Layer 4 of a small transformer language model trained on English Wikipedia (10 layers, counted from 0, width 128).
A neuron's activation on a vector x is GELU(gate . x) times (in . x), where the dot is the dot product.

Input weights of the MLP neurons that the questions are about. A number n stands for n times 0.001.
n168 gate: -12 -209 86 57 -43 16 59 -62 -134 -69 32 -40 88 -204 137 -28 -66 146 63 -26 -46 67 -83 53 -52 74 -52 153 39 271 38 157 139 102 -12 58 36 -17 -83 -90 -29 43 99 85 111 -75 -16 146 220 201 -105 -213 245 69 -53 -316 182 -106 89 194 -28 -87 127 29 240 270 -325 -145 186 -25 16 -221 -177 -13 -4 338 141 -236 104 198 -160 -12 85 70 -80 -29 -230 -114 50 -144 -350 -68 -45 28 -16 -8 132 -66 -112 -54 41 16 4 269 146 171 -12 100 77 -142 216 82 -98 -104 167 16 118 -47 190 -77 17 -43 297 -278 66 186 132 41
n243 gate: 44 -219 69 -69 -99 347 -212 -12 -8 -217 95 -48 -75 132 102 144 27 -21 -17 -109 -209 351 58 -256 -104 -53 -68 -40 -82 -45 -138 -88 -154 -69 -31 78 144 -109 -223 62 -221 -94 8 -68 201 4 106 8 -65 -74 -64 -69 120 -80 97 -114 16 -65 97 40 -118 90 61 -139 279 -93 85 -124 -331 -49 -198 -46 -204 386 -28 76 163 -259 103 192 -178 156 -20 146 178 94 -152 -56 177 79 -169 55 -135 -28 -63 -8 -73 61 95 98 92 63 -92 67 33 -12 154 -47 -180 -24 -140 -224 -8 210 -68 88 117 -4 -4 176 197 308 43 40 -45 -90 -79 179
n335 gate: 70 -51 -25 -67 -84 68 61 135 21 0 99 132 90 -253 202 99 179 -30 232 144 72 -173 260 -17 -62 25 21 103 68 71 -56 136 -224 -63 166 4 -137 161 -48 -291 -13 222 199 -171 183 -114 -63 -29 -242 105 -21 -147 -94 -128 200 -46 73 -50 121 79 -89 105 205 -266 -152 134 181 58 203 -59 0 -99 -118 13 269 33 45 89 21 63 24 -91 -87 185 78 -34 87 87 322 115 -108 -57 -131 -284 179 -160 34 -97 -8 -93 83 126 -190 -12 -17 -138 58 16 45 175 489 136 108 -200 -195 115 -255 209 -104 103 -127 -12 84 167 64 118 -98 -63
n419 gate: 299 120 101 38 -116 -48 -24 -68 -46 179 107 62 -90 -40 4 174 -80 -34 -121 -135 -9 -160 86 88 -211 123 -95 -253 -32 34 383 -33 -12 -139 -61 -68 -245 248 203 -92 35 16 -265 -84 25 -94 21 -54 -38 138 -70 -214 68 -146 121 -42 -257 -33 42 -50 -49 -150 240 199 -111 114 -28 -25 -187 217 -263 20 -72 198 -82 186 -177 -166 64 30 -8 -249 192 -34 -66 8 236 142 -9 95 63 -135 -51 99 -279 107 -148 -191 99 89 75 -16 -17 -49 26 -209 193 -53 -116 -63 38 -201 40 131 125 264 298 -161 -144 -71 102 -263 124 17 265 -110 -95 -55
n424 gate: -235 66 -182 12 -77 116 -176 8 96 -16 115 -83 -16 85 -161 44 161 -58 -4 -59 29 50 -131 278 -16 102 190 -64 -136 73 -137 28 -31 -60 31 171 191 79 -78 -123 100 -109 -180 240 -153 16 4 120 76 27 91 234 -57 -124 -80 -40 160 72 140 115 -74 -97 -121 199 90 16 -27 24 94 454 103 149 -20 -45 86 -174 -194 116 -74 -208 4 -36 -124 174 220 53 -191 -132 73 -4 -76 -102 162 -28 153 -20 -32 -33 -201 252 -48 -102 -56 280 53 -4 149 -16 -107 280 57 127 224 -208 -120 20 -185 -38 -142 52 -175 -128 58 141 -213 -289 122 154
n445 gate: 167 -380 -199 303 139 -45 62 -137 25 4 -170 -167 -33 20 -76 276 44 173 122 35 86 74 349 233 188 351 -116 171 -24 98 -18 88 -16 152 -4 -107 -109 149 45 -101 -57 -78 -16 21 -8 -123 -26 -185 51 126 71 140 301 -264 -21 -212 25 122 -265 -100 -135 -139 110 4 -116 -64 114 -13 26 82 141 165 77 -204 74 -62 62 -45 116 197 239 -42 -67 170 17 195 -46 -109 47 12 -50 169 154 -96 -70 -207 243 26 -21 163 -63 -107 46 188 -198 283 80 169 -142 109 112 -20 -8 -140 181 133 89 -312 109 17 141 98 36 -186 26 21 41 -94
n451 gate: -130 63 -123 -57 -199 59 183 -157 159 -114 -24 28 -100 325 288 0 -117 -138 -84 149 -12 143 -83 94 -85 319 -261 -141 -110 -33 -216 105 -124 90 155 0 45 -102 20 55 97 -217 40 208 -20 -48 58 -45 53 -142 64 -33 -129 -32 281 -45 56 16 -126 -49 75 -4 -147 -91 -137 -299 35 57 21 187 -48 8 173 -180 32 -137 -129 4 50 21 -121 -250 306 -172 72 -53 149 122 -37 -4 228 -16 -223 109 44 92 -107 -178 -64 -25 -150 -104 182 -107 4 -73 -16 215 157 77 -295 43 -177 64 -122 -254 -163 -187 -229 -194 12 126 39 61 -96 -83 80 185
n502 gate: -4 -41 96 80 -166 -131 261 45 -48 -207 -114 -36 -98 161 -8 -143 111 41 -17 217 264 99 82 12 47 24 134 87 112 133 212 67 86 -44 241 236 -68 46 193 -119 112 58 4 -184 97 -23 -149 16 -76 81 221 48 -139 12 -188 133 -89 124 4 -151 -39 -85 -100 -162 -199 -20 131 111 -41 -252 -71 210 -60 0 -8 371 12 -47 -98 195 107 -40 -216 137 -51 -314 63 52 98 55 -56 82 93 91 27 114 -8 -166 -63 -8 175 31 -222 -147 78 208 196 -55 202 20 -273 61 -46 -39 -104 -189 60 162 -46 -107 264 116 -168 136 151 16 -239 16
n168 in: -30 106 -242 107 -55 -100 172 -152 189 -43 42 -8 -13 -70 -172 -89 57 -84 -58 76 131 133 4 156 459 -105 -127 217 -8 -22 -192 34 29 -99 -17 -66 64 -89 -158 132 -9 -129 -188 124 -314 -142 -95 4 -60 4 200 -289 4 -107 -4 -342 113 116 69 -51 -71 25 0 22 22 -47 17 -141 -257 -96 -30 -135 173 -75 151 115 199 -41 -13 78 62 226 -185 212 55 -9 -238 146 -140 -21 -26 307 -113 233 13 -160 -82 161 -63 131 -107 63 -136 -362 -136 -112 -26 -202 55 180 202 21 -54 8 244 -263 176 31 170 102 61 -303 -144 -91 57 4 194 -30
n243 in: 35 123 58 18 33 69 -69 108 -165 -115 -149 -31 -61 82 -287 274 55 -320 88 -9 -59 83 68 206 40 36 105 80 22 -126 0 93 65 206 -78 -32 -13 -5 276 -81 101 216 26 -40 144 -135 59 62 0 -35 145 184 -196 195 156 -184 -208 85 18 -44 243 -56 125 54 394 103 -60 -270 -167 -68 70 -26 81 -321 -367 -57 -404 115 -255 -59 -4 -115 94 76 -459 -130 44 -58 32 -105 89 -83 -41 66 371 75 347 -18 39 -113 -146 122 -80 -4 -14 -13 -18 -384 -181 -165 -14 4 52 0 -49 119 -76 56 130 155 122 -22 -56 -130 -182 -26 101 54
n335 in: 157 190 0 68 -130 192 -26 -174 -36 337 151 214 216 -117 195 0 -22 -37 -19 118 55 65 106 186 -183 46 62 -139 -161 182 192 130 -234 -122 61 143 -31 -5 280 74 -126 201 -172 -5 287 62 -64 9 -167 87 -134 -27 102 0 185 -232 189 54 117 -85 -299 -193 259 133 -92 95 -74 0 119 5 -142 86 -123 -23 173 -228 -45 39 120 37 148 -255 -18 182 71 -100 -94 -41 110 58 -113 230 -242 -393 111 36 -32 -298 -217 128 0 332 99 -44 -97 -213 140 -84 -358 171 120 56 22 -71 -180 -67 181 184 47 179 96 -127 22 -23 240 -114 -58 59
n419 in: -43 -175 32 -36 59 54 -50 -249 -40 36 -106 -27 -198 160 88 -110 76 12 -98 21 65 -58 57 -212 -51 105 23 -87 88 -4 -169 -216 -116 -72 -147 -36 205 124 169 -65 -115 -104 -46 71 -147 4 -232 -51 -91 -349 -141 -92 -89 -102 -182 68 127 -60 178 -114 131 -273 4 108 -93 -124 -27 83 -93 0 -117 -140 4 -33 -86 98 -43 208 37 -153 -114 -248 -12 100 -19 -148 118 234 -133 47 51 -43 209 39 202 336 168 -81 179 -145 -138 -8 -157 35 301 8 -76 97 71 12 97 61 -122 144 95 43 -151 -41 124 -283 262 -111 99 -175 243 -43 97 184
n424 in: -321 20 186 -95 -185 -126 -265 -48 -95 55 -70 172 116 -4 166 -109 -11 198 326 123 169 94 36 16 0 44 -47 -105 -152 -44 139 -55 224 -71 -150 64 31 90 -137 87 147 -134 -173 83 -181 -115 -8 28 8 50 -90 -75 205 47 150 48 211 -4 197 -31 -92 -176 -63 -263 64 -99 -68 16 -152 -28 -213 56 60 -162 89 -401 -97 38 -206 60 -106 152 71 -99 77 -131 117 35 48 31 -20 -267 -60 327 135 27 124 -4 108 -36 63 -19 -215 157 -145 91 -130 -81 -74 94 36 -11 171 -139 153 -51 -261 -4 -29 0 76 8 49 119 -36 77 -213 100
n445 in: -49 -118 -120 74 -135 -167 200 100 -25 192 -198 -28 -205 55 -61 146 -16 -46 -148 26 -13 247 0 33 280 280 49 146 -218 -29 235 81 80 -124 8 -100 188 -158 219 122 200 20 -336 82 -124 -68 211 8 45 83 -8 136 -130 -204 -172 -191 -116 86 -143 -126 72 0 -8 -75 -79 58 198 90 46 213 8 208 87 110 113 -122 0 -356 -8 -192 -91 -199 103 248 73 -46 212 254 -134 153 152 -28 -112 -73 -8 -24 -187 -96 -60 -67 127 -60 167 96 282 -25 -41 4 0 53 302 -138 -123 64 8 41 25 -56 154 49 129 16 -87 132 -46 176 145 -133
n451 in: -25 -258 233 124 13 -140 121 -276 -21 -177 -122 -53 117 183 -65 119 -162 93 -51 254 -177 -274 -148 -229 -188 -88 53 -147 203 17 56 102 218 -25 -84 -177 -62 -138 -4 -103 34 -4 52 379 64 8 142 -148 -8 52 45 91 -118 -308 120 125 141 -17 313 -66 -20 -152 29 113 -38 -17 127 0 -17 223 -191 142 -8 -110 77 -90 -285 66 55 176 -48 155 -66 58 -190 46 205 91 46 158 -70 -113 -100 -208 -24 4 -238 -201 57 122 -390 -77 -119 -160 -59 25 91 44 -45 -111 -25 -135 -175 182 107 57 -74 -78 -13 -37 21 64 143 -91 42 -145 37 -129
n502 in: 70 141 63 -47 -147 -148 123 48 122 -82 159 203 254 -155 -116 -16 -177 69 -155 148 -289 -24 149 206 90 -32 -330 -152 -88 119 -151 -211 -89 119 61 44 -118 -213 19 60 163 -84 -50 -138 -212 150 -187 -39 8 145 31 16 16 -141 8 -4 161 39 12 250 23 31 214 -168 60 178 91 -20 -136 137 -120 117 -12 105 97 101 214 148 222 184 -72 47 106 139 -124 -135 -156 145 0 170 -43 220 -156 -121 -154 178 36 104 -12 -152 98 -89 215 -88 -4 -118 -59 8 -62 -173 173 -49 156 -155 -267 0 146 99 -74 106 -24 145 -91 24 -129 -69 -4 24

Each question shows a token from some text and the vector x that enters the MLP there. A number n stands for n times 0.0094.

"3": -88 93 185 44 3 42 12 -244 151 22 -246 -59 -11 54 -278 115 -162 157 -209 64 178 -5 165 11 2 -140 -33 72 20 7 167 169 131 134 -85 47 1 -216 -87 239 -33 92 159 22 73 54 85 102 37 -185 73 46 79 39 -40 -30 -17 -3 -27 -35 -26 -56 -144 -65 83 -97 -7 -104 0 -31 67 -129 46 93 14 45 93 157 219 -169 34 59 -159 -26 49 -70 44 48 -79 85 -63 -166 -88 5 -100 18 26 -175 -93 -62 0 -114 -45 -157 -116 -200 21 167 13 55 84 139 -170 -29 -69 50 163 -115 111 -61 -36 -49 -105 145 167 86 -86 -32
Which neuron fires most, and how strongly? n243, at about 0.22

"p": -17 26 99 -1 9 47 -7 97 -132 220 16 182 154 -61 112 93 -6 -79 -122 321 -188 -75 -77 214 -40 132 -70 101 -68 -99 4 68 51 -13 -137 31 -96 -142 34 112 9 -28 67 69 119 32 247 -115 28 21 -146 190 -119 17 75 47 122 -91 -127 4 -62 -60 -71 -46 -80 -1 -13 -72 -94 41 123 -87 -104 73 71 172 218 267 74 -278 55 72 -7 -117 -99 -71 197 135 34 -16 -56 -28 -55 131 -91 -77 86 121 -189 89 56 -78 -180 -32 -189 -51 -200 73 -120 122 -37 12 84 80 -143 -137 29 -125 71 167 85 29 -15 -30 -12 -79 -23 -199
Which of these neurons fires most? n419

" Co": -89 -11 51 122 110 68 108 134 154 -229 -51 9 24 77 150 -110 -177 373 -261 -19 52 -113 -113 -29 -22 -92 256 53 28 34 89 -70 72 -60 -52 213 -183 -136 139 60 44 0 -6 -131 24 -125 48 131 5 -9 87 -90 19 17 -98 -162 -34 -6 -27 -33 54 45 169 31 138 175 -36 -111 -177 124 105 -90 28 30 74 3 88 216 101 14 24 20 -32 0 34 291 -31 -122 27 -8 32 58 -31 60 102 155 172 -72 66 94 19 -99 105 -66 -208 -36 -75 -39 -34 145 13 -119 205 -48 -144 -187 168 -189 40 -11 -36 -2 20 -30 95 32 43 -111
Which neuron fires most, and how strongly? n168, at about 1.9

"o": 6 48 14 130 -49 20 81 103 131 66 -143 122 -80 -105 100 46 -62 79 -223 117 -114 -85 53 -41 -20 -63 67 3 -54 -19 -172 264 106 -49 -119 25 -88 -239 -10 83 265 19 -21 -29 -31 -111 60 186 -99 -93 -9 -278 -321 -142 -112 -221 -44 4 97 -36 167 62 -26 14 -41 -47 3 2 -112 49 45 -40 126 72 84 -126 2 396 -91 99 46 25 23 -108 -66 276 -48 -89 -115 -48 17 -197 -11 72 -80 -154 -228 96 -1 103 -140 -114 -92 -46 -16 78 111 64 -1 17 -159 -12 42 -15 -26 -34 95 -61 128 -39 34 -34 -36 -8 -91 -70 -72 -171
Which of these neurons fires most? n451

" of": 37 73 -58 8 1 -5 91 146 82 192 -87 -21 27 98 103 13 54 129 -88 63 -58 -144 75 -48 -4 -103 19 146 211 7 90 113 119 41 -26 36 84 -149 -6 117 -54 -6 46 -110 43 24 85 100 5 -96 -88 13 -91 -19 -57 65 -59 -69 -20 -109 77 -60 21 18 57 -4 59 -42 -421 124 -17 -75 79 46 124 -28 -6 169 86 -99 130 -13 92 -119 30 -39 -69 22 10 121 -135 166 147 185 21 -142 -275 -130 21 -50 138 188 -66 -68 76 -5 56 43 -10 9 -55 -83 33 5 -175 -6 -3 -40 193 96 21 -169 -109 -64 -23 -21 30 -16
Which neuron fires most, and how strongly? n424, at about 0.16

"|": -55 75 -24 39 90 109 21 3 109 3 -17 133 -10 100 -38 141 -138 -49 72 169 226 -16 62 64 -57 -6 8 11 32 112 84 180 -105 115 23 142 91 -194 21 141 -48 -229 -42 -112 88 -137 49 56 67 23 -195 -22 3 18 38 -63 -163 -43 13 -64 81 -16 9 -46 224 -53 81 -120 -317 62 77 21 -20 20 -60 174 -5 195 269 58 40 76 120 -17 -140 -23 36 61 -16 0 -212 -34 76 169 159 134 40 -143 85 8 60 4 -93 110 143 -132 -15 31 -68 153 51 -106 -3 114 -115 101 -100 -105 119 133 -58 134 65 -59 -32 -1 54 -176
Which neuron fires most, and how strongly? n243, at about 10

",": 33 121 46 109 -56 -68 -56 -62 -61 -132 21 151 -48 139 -25 -73 -4 128 -101 134 -4 12 226 -33 5 27 208 231 56 96 160 128 140 124 -61 72 48 -21 -19 40 -98 4 95 -27 61 63 76 18 169 7 -127 -83 -4 42 50 -49 61 90 139 -80 -40 -83 85 -139 6 25 89 39 -382 272 51 -42 30 -33 153 1 -34 105 6 -88 147 -50 111 -76 -20 -37 -16 -4 -154 -3 -118 -86 160 283 -53 -158 -135 -124 -93 71 54 54 -41 73 -86 2 -154 15 20 -4 30 -46 -10 -111 -74 27 -81 -75 124 123 50 -94 -38 44 63 -64 64 -22
Which neuron fires most, and how strongly? n424, at about 2.1

"s": -113 35 -66 74 84 71 -48 -36 -136 181 -130 108 -236 57 108 163 53 104 -133 75 8 -111 -47 135 -38 139 16 -10 -96 21 56 187 12 -88 13 -58 -34 -101 107 134 195 82 16 69 115 -121 113 79 117 12 -148 55 -6 -119 40 -41 -168 205 -10 110 67 47 -5 0 10 71 68 -156 -130 -15 77 -158 191 37 60 156 -19 349 -183 -49 -12 57 -15 -109 -76 137 100 -45 -196 46 -59 112 11 -92 111 -24 -176 49 57 122 134 166 -127 -72 -142 17 -153 -22 158 71 -264 -62 149 -146 -64 49 -114 -159 41 45 74 3 -43 124 -22 4 -74 -21
Which three neurons fire most, strongest first? n445, n424, n335

" only": -78 60 278 69 -16 -37 22 59 -112 106 -15 64 122 -106 97 -137 60 78 71 -29 110 -9 172 -164 -27 146 60 165 55 -62 22 304 -19 102 -14 38 44 -203 120 7 -324 -122 -109 147 103 23 163 52 80 -118 -76 -12 7 68 -3 -135 129 164 -35 -90 -250 153 -59 107 -38 -182 1 -76 -88 43 12 87 63 63 73 22 -178 180 89 -66 -42 3 16 -113 -14 129 78 5 -2 88 -130 69 2 202 -17 -102 -144 -119 141 26 221 64 1 165 53 -64 -94 60 -103 216 -56 50 -42 -82 7 -69 153 -177 96 0 -130 -14 -4 -148 141 116 -191 -66
Which of these neurons fires most? n445

"y": 12 42 6 -28 -16 33 -73 -119 30 141 21 140 -110 -88 239 28 -102 63 -52 120 36 -1 -83 79 209 9 227 172 2 151 196 103 -37 43 -91 20 57 18 -83 217 -93 -71 122 157 149 125 59 247 4 -148 80 96 53 82 133 26 -22 -47 -50 69 -74 -123 -14 -26 -54 152 13 49 -78 85 -170 -58 -69 29 80 -25 -1 222 303 -147 99 15 -27 -184 -144 -49 88 60 3 118 32 -131 -93 76 -106 -101 -128 42 -101 167 -177 141 -223 91 -73 -178 -16 23 -11 99 22 -23 -4 50 -84 -47 161 -152 287 36 -41 -28 -40 83 106 56 -78 -75
Which two neurons fire most, strongest first? n243, n502

"A": -88 70 121 -78 193 109 33 25 123 -52 -72 157 -26 -37 -10 146 -109 51 -251 175 52 -173 -33 149 80 -112 188 10 86 -95 108 87 217 -19 -11 -10 165 -102 -155 83 -322 -115 -47 -157 -4 -237 81 142 -33 -217 -52 95 -48 147 -65 -44 -44 63 93 -29 42 138 28 -103 -87 -29 17 -36 -1 239 2 13 18 14 -157 134 -43 70 68 -247 -48 67 -109 -30 39 112 220 -57 -87 -19 34 -10 -67 2 -25 71 -202 -115 -92 -37 42 75 -122 -4 -151 34 -126 134 -22 -27 176 49 2 113 89 127 72 -39 282 -12 -170 7 4 26 136 -69 -72 -206
Which two neurons fire most, strongest first? n335, n424

"iv": -101 -58 126 -3 -30 64 115 111 -82 233 45 -81 -17 39 191 -6 120 197 -183 96 -16 -70 44 239 23 -30 129 -25 -88 -68 -26 36 41 -79 -221 31 114 -222 2 43 160 124 10 -172 63 -59 227 136 107 175 105 47 -308 41 -69 -195 80 -112 161 76 99 -77 -194 84 197 26 40 18 -91 56 15 -28 -33 6 -11 126 1 290 -95 -113 -9 97 -8 -121 -28 50 65 -1 102 9 -88 -189 96 104 -70 -81 141 -60 62 116 21 -82 -12 -101 11 6 -154 -7 58 21 -119 151 -104 -184 109 23 26 -310 67 82 136 -115 23 -15 79 -12 -22 -108
Which of these neurons fires most? n424

"c": -53 19 56 124 154 59 -111 24 -41 155 -158 88 -88 29 175 46 -69 19 -245 24 -64 -179 182 124 -183 -87 18 113 -48 132 14 13 -8 -3 -61 -19 -235 -217 14 202 -14 5 118 -36 -194 51 6 -6 82 96 -36 145 -104 -26 85 -35 116 180 -84 62 81 59 14 169 160 13 163 -53 60 -43 -4 -25 -65 119 -89 84 39 130 -53 -83 120 71 -56 -122 -67 186 -4 78 -187 54 -260 63 -193 54 -110 -160 -32 -8 64 12 13 83 -9 -127 -90 -10 -96 26 58 143 -93 70 197 57 -197 -250 -49 -207 216 39 -63 -30 6 29 -44 52 -95 -152
Which two neurons fire most, strongest first? n419, n424

" at": -246 145 -5 -31 61 -82 23 174 90 -115 -171 -126 40 205 82 60 -27 50 -214 37 12 -154 56 -29 12 24 65 108 50 -74 264 41 87 134 -76 163 -109 -234 -193 43 -159 -187 261 44 185 66 -70 -20 88 -129 23 3 66 147 -200 -97 -70 -24 -86 -28 18 -36 70 -84 128 -41 104 -8 -248 29 66 109 -9 6 -5 -33 40 229 235 -110 35 51 75 -68 61 14 -100 -43 9 -13 25 50 131 77 233 0 -79 -43 101 74 -110 132 -38 -60 63 -60 -81 96 -9 107 -54 -78 -156 -195 13 -9 -9 -117 84 27 49 -53 27 49 24 -2 -6 -139
Which of these neurons fires most? n451

" W": -2 -38 22 34 69 -13 -182 0 -14 -100 -12 -14 -166 92 -8 1 -43 103 -243 26 187 -16 -82 24 -53 48 195 14 -62 94 175 61 -19 52 -11 175 -124 -256 -51 151 29 -144 -34 -179 56 -46 -25 -69 49 43 -63 -90 92 -30 -83 -138 -95 37 -123 -164 138 103 -60 -16 151 206 48 -159 -89 219 37 -78 123 27 -113 -103 39 186 48 -181 -96 175 -31 3 -63 58 74 14 -118 158 -29 20 -254 250 -37 -39 8 -148 70 -22 22 27 2 -3 -157 83 -44 54 -135 175 208 -65 8 -235 -93 -69 93 -130 37 -45 -65 26 6 2 75 157 -65 18
Which of these neurons fires most? n445

"ar": -151 -88 136 -11 172 -83 -16 -41 176 57 -22 112 31 -93 63 -22 -116 58 -154 206 -146 -74 -1 54 -85 -89 159 -25 118 21 -79 114 117 53 -92 56 -86 -69 74 236 71 -106 -166 64 -58 -14 94 102 -154 -56 24 192 -60 -64 19 63 33 263 24 73 50 87 -60 237 85 147 31 115 -102 138 -5 -129 11 165 47 78 46 251 -209 -74 122 89 -72 -112 -202 45 130 -61 -42 103 1 8 -74 -131 -31 -4 -192 46 -67 -69 -116 38 19 -149 98 -5 -74 -17 -36 181 -9 -44 79 -143 30 -219 1 -230 219 133 59 -56 100 -48 -124 -62 -127 -17
Which of these neurons fires most? n419

" F": -22 -185 264 42 110 148 57 25 64 -143 101 -83 22 239 92 218 12 21 -108 -18 124 -54 -132 67 81 11 304 147 12 77 103 87 46 -7 -32 119 34 -107 -83 155 -33 -30 66 -84 187 89 2 84 75 -108 -77 23 98 128 -90 -9 -57 4 85 -49 233 18 -70 90 -93 28 163 21 -113 61 73 16 81 13 12 -28 23 262 41 3 91 180 -4 -91 -66 110 135 123 -169 140 -51 18 -222 368 -16 -111 -4 -94 3 -114 -53 -6 -79 104 -303 -18 -15 63 -109 -14 10 -3 20 -68 -123 34 76 -139 82 5 -39 49 13 -17 -58 2 -133 62
Which of these neurons fires most? n243

"d": -28 -181 -7 58 158 119 95 -37 23 85 -3 51 29 -75 56 10 15 252 -149 43 124 -186 -8 3 -22 44 124 64 5 91 44 22 83 19 -144 183 -317 -239 -30 155 158 221 -91 -23 62 132 208 96 139 -81 -174 46 -153 -90 -42 -29 -79 182 14 196 -115 -4 -234 -50 -26 -86 57 41 -13 92 7 -82 111 50 131 68 36 240 8 -63 67 98 -4 10 -18 63 -140 20 -185 12 -149 -29 -71 161 -55 -208 77 88 108 36 29 102 8 13 207 -48 -51 57 106 -125 -96 -77 -29 -87 194 -84 34 -237 145 108 174 121 43 -94 107 -40 -112 -115
Which three neurons fire most, strongest first? n445, n168, n243

"n": -57 108 78 -158 215 -165 144 4 106 36 -80 155 -158 -115 96 139 -2 55 -20 99 60 -203 -159 -78 -137 2 104 -63 -23 0 124 110 105 16 -69 -96 126 -109 -42 77 -328 113 2 -109 -14 -47 168 27 -108 108 -310 -36 127 30 90 -197 36 124 114 -1 -21 63 -130 -66 -39 26 -18 -29 -6 84 98 -32 67 -13 79 40 -32 28 109 -253 176 103 -169 -212 5 188 35 -42 -3 45 -185 1 -136 119 -20 -82 -49 20 -16 105 -36 212 -133 -23 3 -68 -176 86 8 -90 125 93 -25 -82 -41 94 16 -157 223 -5 -71 224 -6 9 133 -68 -76 -212
Which neuron fires most, and how strongly? n335, at about 1.5

"ong": -51 205 -26 -20 20 -209 122 29 118 -145 -137 98 56 30 103 -157 -66 35 -148 30 193 -103 25 11 9 88 319 34 -68 -178 89 124 -1 55 61 -122 -9 -260 -54 195 -127 -115 -15 -35 -6 -101 126 64 46 111 -39 73 -37 -146 99 32 10 115 -9 34 -91 102 -64 69 46 60 269 -65 -72 -19 -28 66 91 68 43 124 128 137 125 -96 -54 3 193 17 -5 195 83 -152 -84 97 -64 -98 23 212 124 -134 -100 58 136 55 35 130 -161 53 113 -163 104 63 -15 38 -299 2 37 -13 -57 161 50 -126 200 -115 170 -73 -63 -68 58 15 54 78
Which of these neurons fires most? n451

"tern": 140 59 163 9 118 -108 169 -55 131 -16 10 86 -30 113 309 -48 42 76 -154 57 3 109 -59 -10 15 15 151 67 -32 61 21 113 4 -24 -41 -9 -41 -107 10 32 -45 -51 68 16 -129 -45 -65 99 -16 -122 -104 89 -17 -108 17 -135 77 129 192 236 -73 5 228 95 19 128 99 -87 -38 -131 41 -64 -34 -17 25 51 92 246 -69 42 -49 -72 -22 -168 111 322 136 -28 70 92 -60 163 -99 -24 112 -17 7 -32 -47 115 -11 -98 -91 221 125 -64 -152 58 -100 126 65 -42 -10 -332 -5 95 -3 -169 81 81 98 146 -34 -118 87 -151 40 -42
Which of these neurons fires most? n335

"om": 68 58 68 -65 -54 80 -11 -129 -152 -42 -70 130 -17 133 133 119 75 -7 -89 201 -71 -129 -222 -89 154 -11 143 226 -113 -13 65 43 41 -18 -121 -3 -107 -89 -207 -32 -32 7 -45 -161 -16 -63 68 122 156 -120 -103 2 -152 20 34 -141 11 84 31 -12 43 227 6 -10 -31 16 -82 78 -131 -62 138 -101 41 6 78 -47 -116 321 68 -231 -7 33 -63 -70 -120 93 105 172 -42 26 16 -85 173 254 -201 -100 164 -2 -41 55 -74 142 4 -164 -143 -158 -144 74 -57 42 -227 186 130 -121 35 -58 -73 -56 28 97 -94 -53 -21 131 16 -45 43 -133
Which two neurons fire most, strongest first? n335, n502

" |": -100 -26 80 -29 9 112 67 146 43 -97 -74 -49 22 153 -200 130 -84 125 -146 55 -13 3 237 15 -31 -92 177 -2 37 -46 205 92 11 116 -89 -17 103 45 14 99 -85 -205 125 -140 121 39 -10 69 95 -33 -161 -18 -47 43 144 -101 79 46 103 38 67 34 82 -76 102 -125 93 -71 -335 179 -29 -107 -12 68 -126 -51 9 230 27 44 53 15 215 -114 -61 95 81 101 15 39 -268 -117 103 35 -42 -105 40 -116 -30 106 -58 -18 -74 -38 -180 2 35 -24 27 -50 127 -5 45 -138 -135 66 -28 -140 170 210 119 -4 5 -116 39 2 -21 -45
Which of these neurons fires most? n243

" which": -59 232 130 29 -114 73 29 -142 -60 50 -68 159 27 65 212 -254 75 -14 -135 81 73 91 204 -134 -55 15 141 210 108 105 -2 180 5 88 19 20 -16 -173 -14 -61 -168 -101 -3 -4 -41 49 -67 53 166 -52 -125 19 -66 -116 -119 -65 222 26 15 19 -18 -35 68 -132 236 82 108 -45 -172 25 49 -42 47 16 96 -51 18 203 25 -85 45 75 51 -165 110 -51 64 47 92 102 -150 16 90 209 78 -53 -20 -123 -10 -22 63 98 -10 -22 143 -75 -284 178 -70 143 144 -70 -94 -142 -112 -5 -74 -93 191 106 -142 -96 69 56 142 -95 -4 -26
Which of these neurons fires most? n335

"im": -47 -60 144 -73 40 -112 178 -8 -93 -41 -27 86 10 -62 90 -4 -67 43 -24 191 -120 10 -134 68 3 20 203 -5 -49 140 101 -48 218 -89 -176 -90 116 -135 -67 79 -105 121 -68 -6 -39 2 160 51 88 -141 -99 193 -171 -34 -101 -141 27 149 2 52 -130 136 -173 119 -66 106 -1 -109 -111 -57 68 -87 -110 -36 65 107 -15 344 36 -44 -80 134 90 -105 -35 -104 67 -95 -19 158 -117 -38 105 -23 -165 -153 56 -90 36 179 -52 -62 129 -25 60 -232 -20 -23 -87 101 -174 25 141 -54 -37 45 106 -117 258 141 167 -41 -1 108 14 64 -104 -255
Which neuron fires most, and how strongly? n419, at about 0.18

"X": -35 -32 121 -137 176 -44 -29 13 168 -106 -2 142 -93 92 -83 114 79 -11 -122 66 82 -101 50 -20 -58 -229 63 -155 34 -154 97 124 6 21 20 72 85 -66 -57 95 -149 -74 58 -21 76 17 54 29 -113 -3 -173 86 -27 -145 -224 -171 -67 89 -84 -165 -146 98 47 -110 -59 22 41 -223 -21 209 -136 -45 16 71 105 27 -29 331 11 -31 -9 -40 -155 78 74 25 133 -56 -136 208 -90 141 -227 123 -115 -42 -80 -203 -82 15 41 59 -40 40 -52 54 -85 -16 8 7 42 84 -15 104 -27 3 100 -50 241 197 75 -50 -57 4 240 -56 10 21
Which of these neurons fires most? n419

"at": -74 142 77 -59 24 -98 117 -17 78 45 -64 -3 -83 -56 167 -79 31 -25 -36 128 -107 -192 -18 85 -9 24 143 229 -139 -142 3 129 124 13 -101 -35 56 -67 -97 30 -109 -8 -36 -38 -4 164 86 -8 70 -30 21 -29 -129 45 22 -33 -15 18 -19 111 124 9 26 140 114 -19 -19 0 -23 41 69 -58 -176 88 3 56 -26 444 99 -170 -18 59 161 -49 -50 53 201 93 11 185 68 -47 244 207 -158 83 37 73 99 -34 130 9 -131 -169 -342 8 -188 61 -33 -121 7 -48 182 -3 -13 -19 54 -145 22 -13 -120 15 45 113 -166 -60 76 -202
Which of these neurons fires most? n335

" is": 15 33 4 -49 -7 -114 53 -47 -62 8 -15 -36 -110 55 77 3 -60 -84 63 173 160 -50 34 -129 250 -29 181 125 -44 82 1 73 125 -65 -273 74 4 -125 38 60 -146 -64 9 119 188 -73 74 101 95 189 -163 110 31 129 38 -144 87 91 63 53 -43 -10 21 108 139 -54 171 -86 -229 234 51 -2 117 -57 95 128 54 214 86 -277 105 -121 129 -131 -24 -49 -1 36 -2 28 11 68 164 209 12 -109 -229 -1 -141 137 131 -6 15 60 136 -39 -76 -28 -13 -82 63 -101 15 -44 -90 -162 30 -203 132 57 -20 70 108 -14 134 142 -24 -64
Which neuron fires most, and how strongly? n168, at about 2.4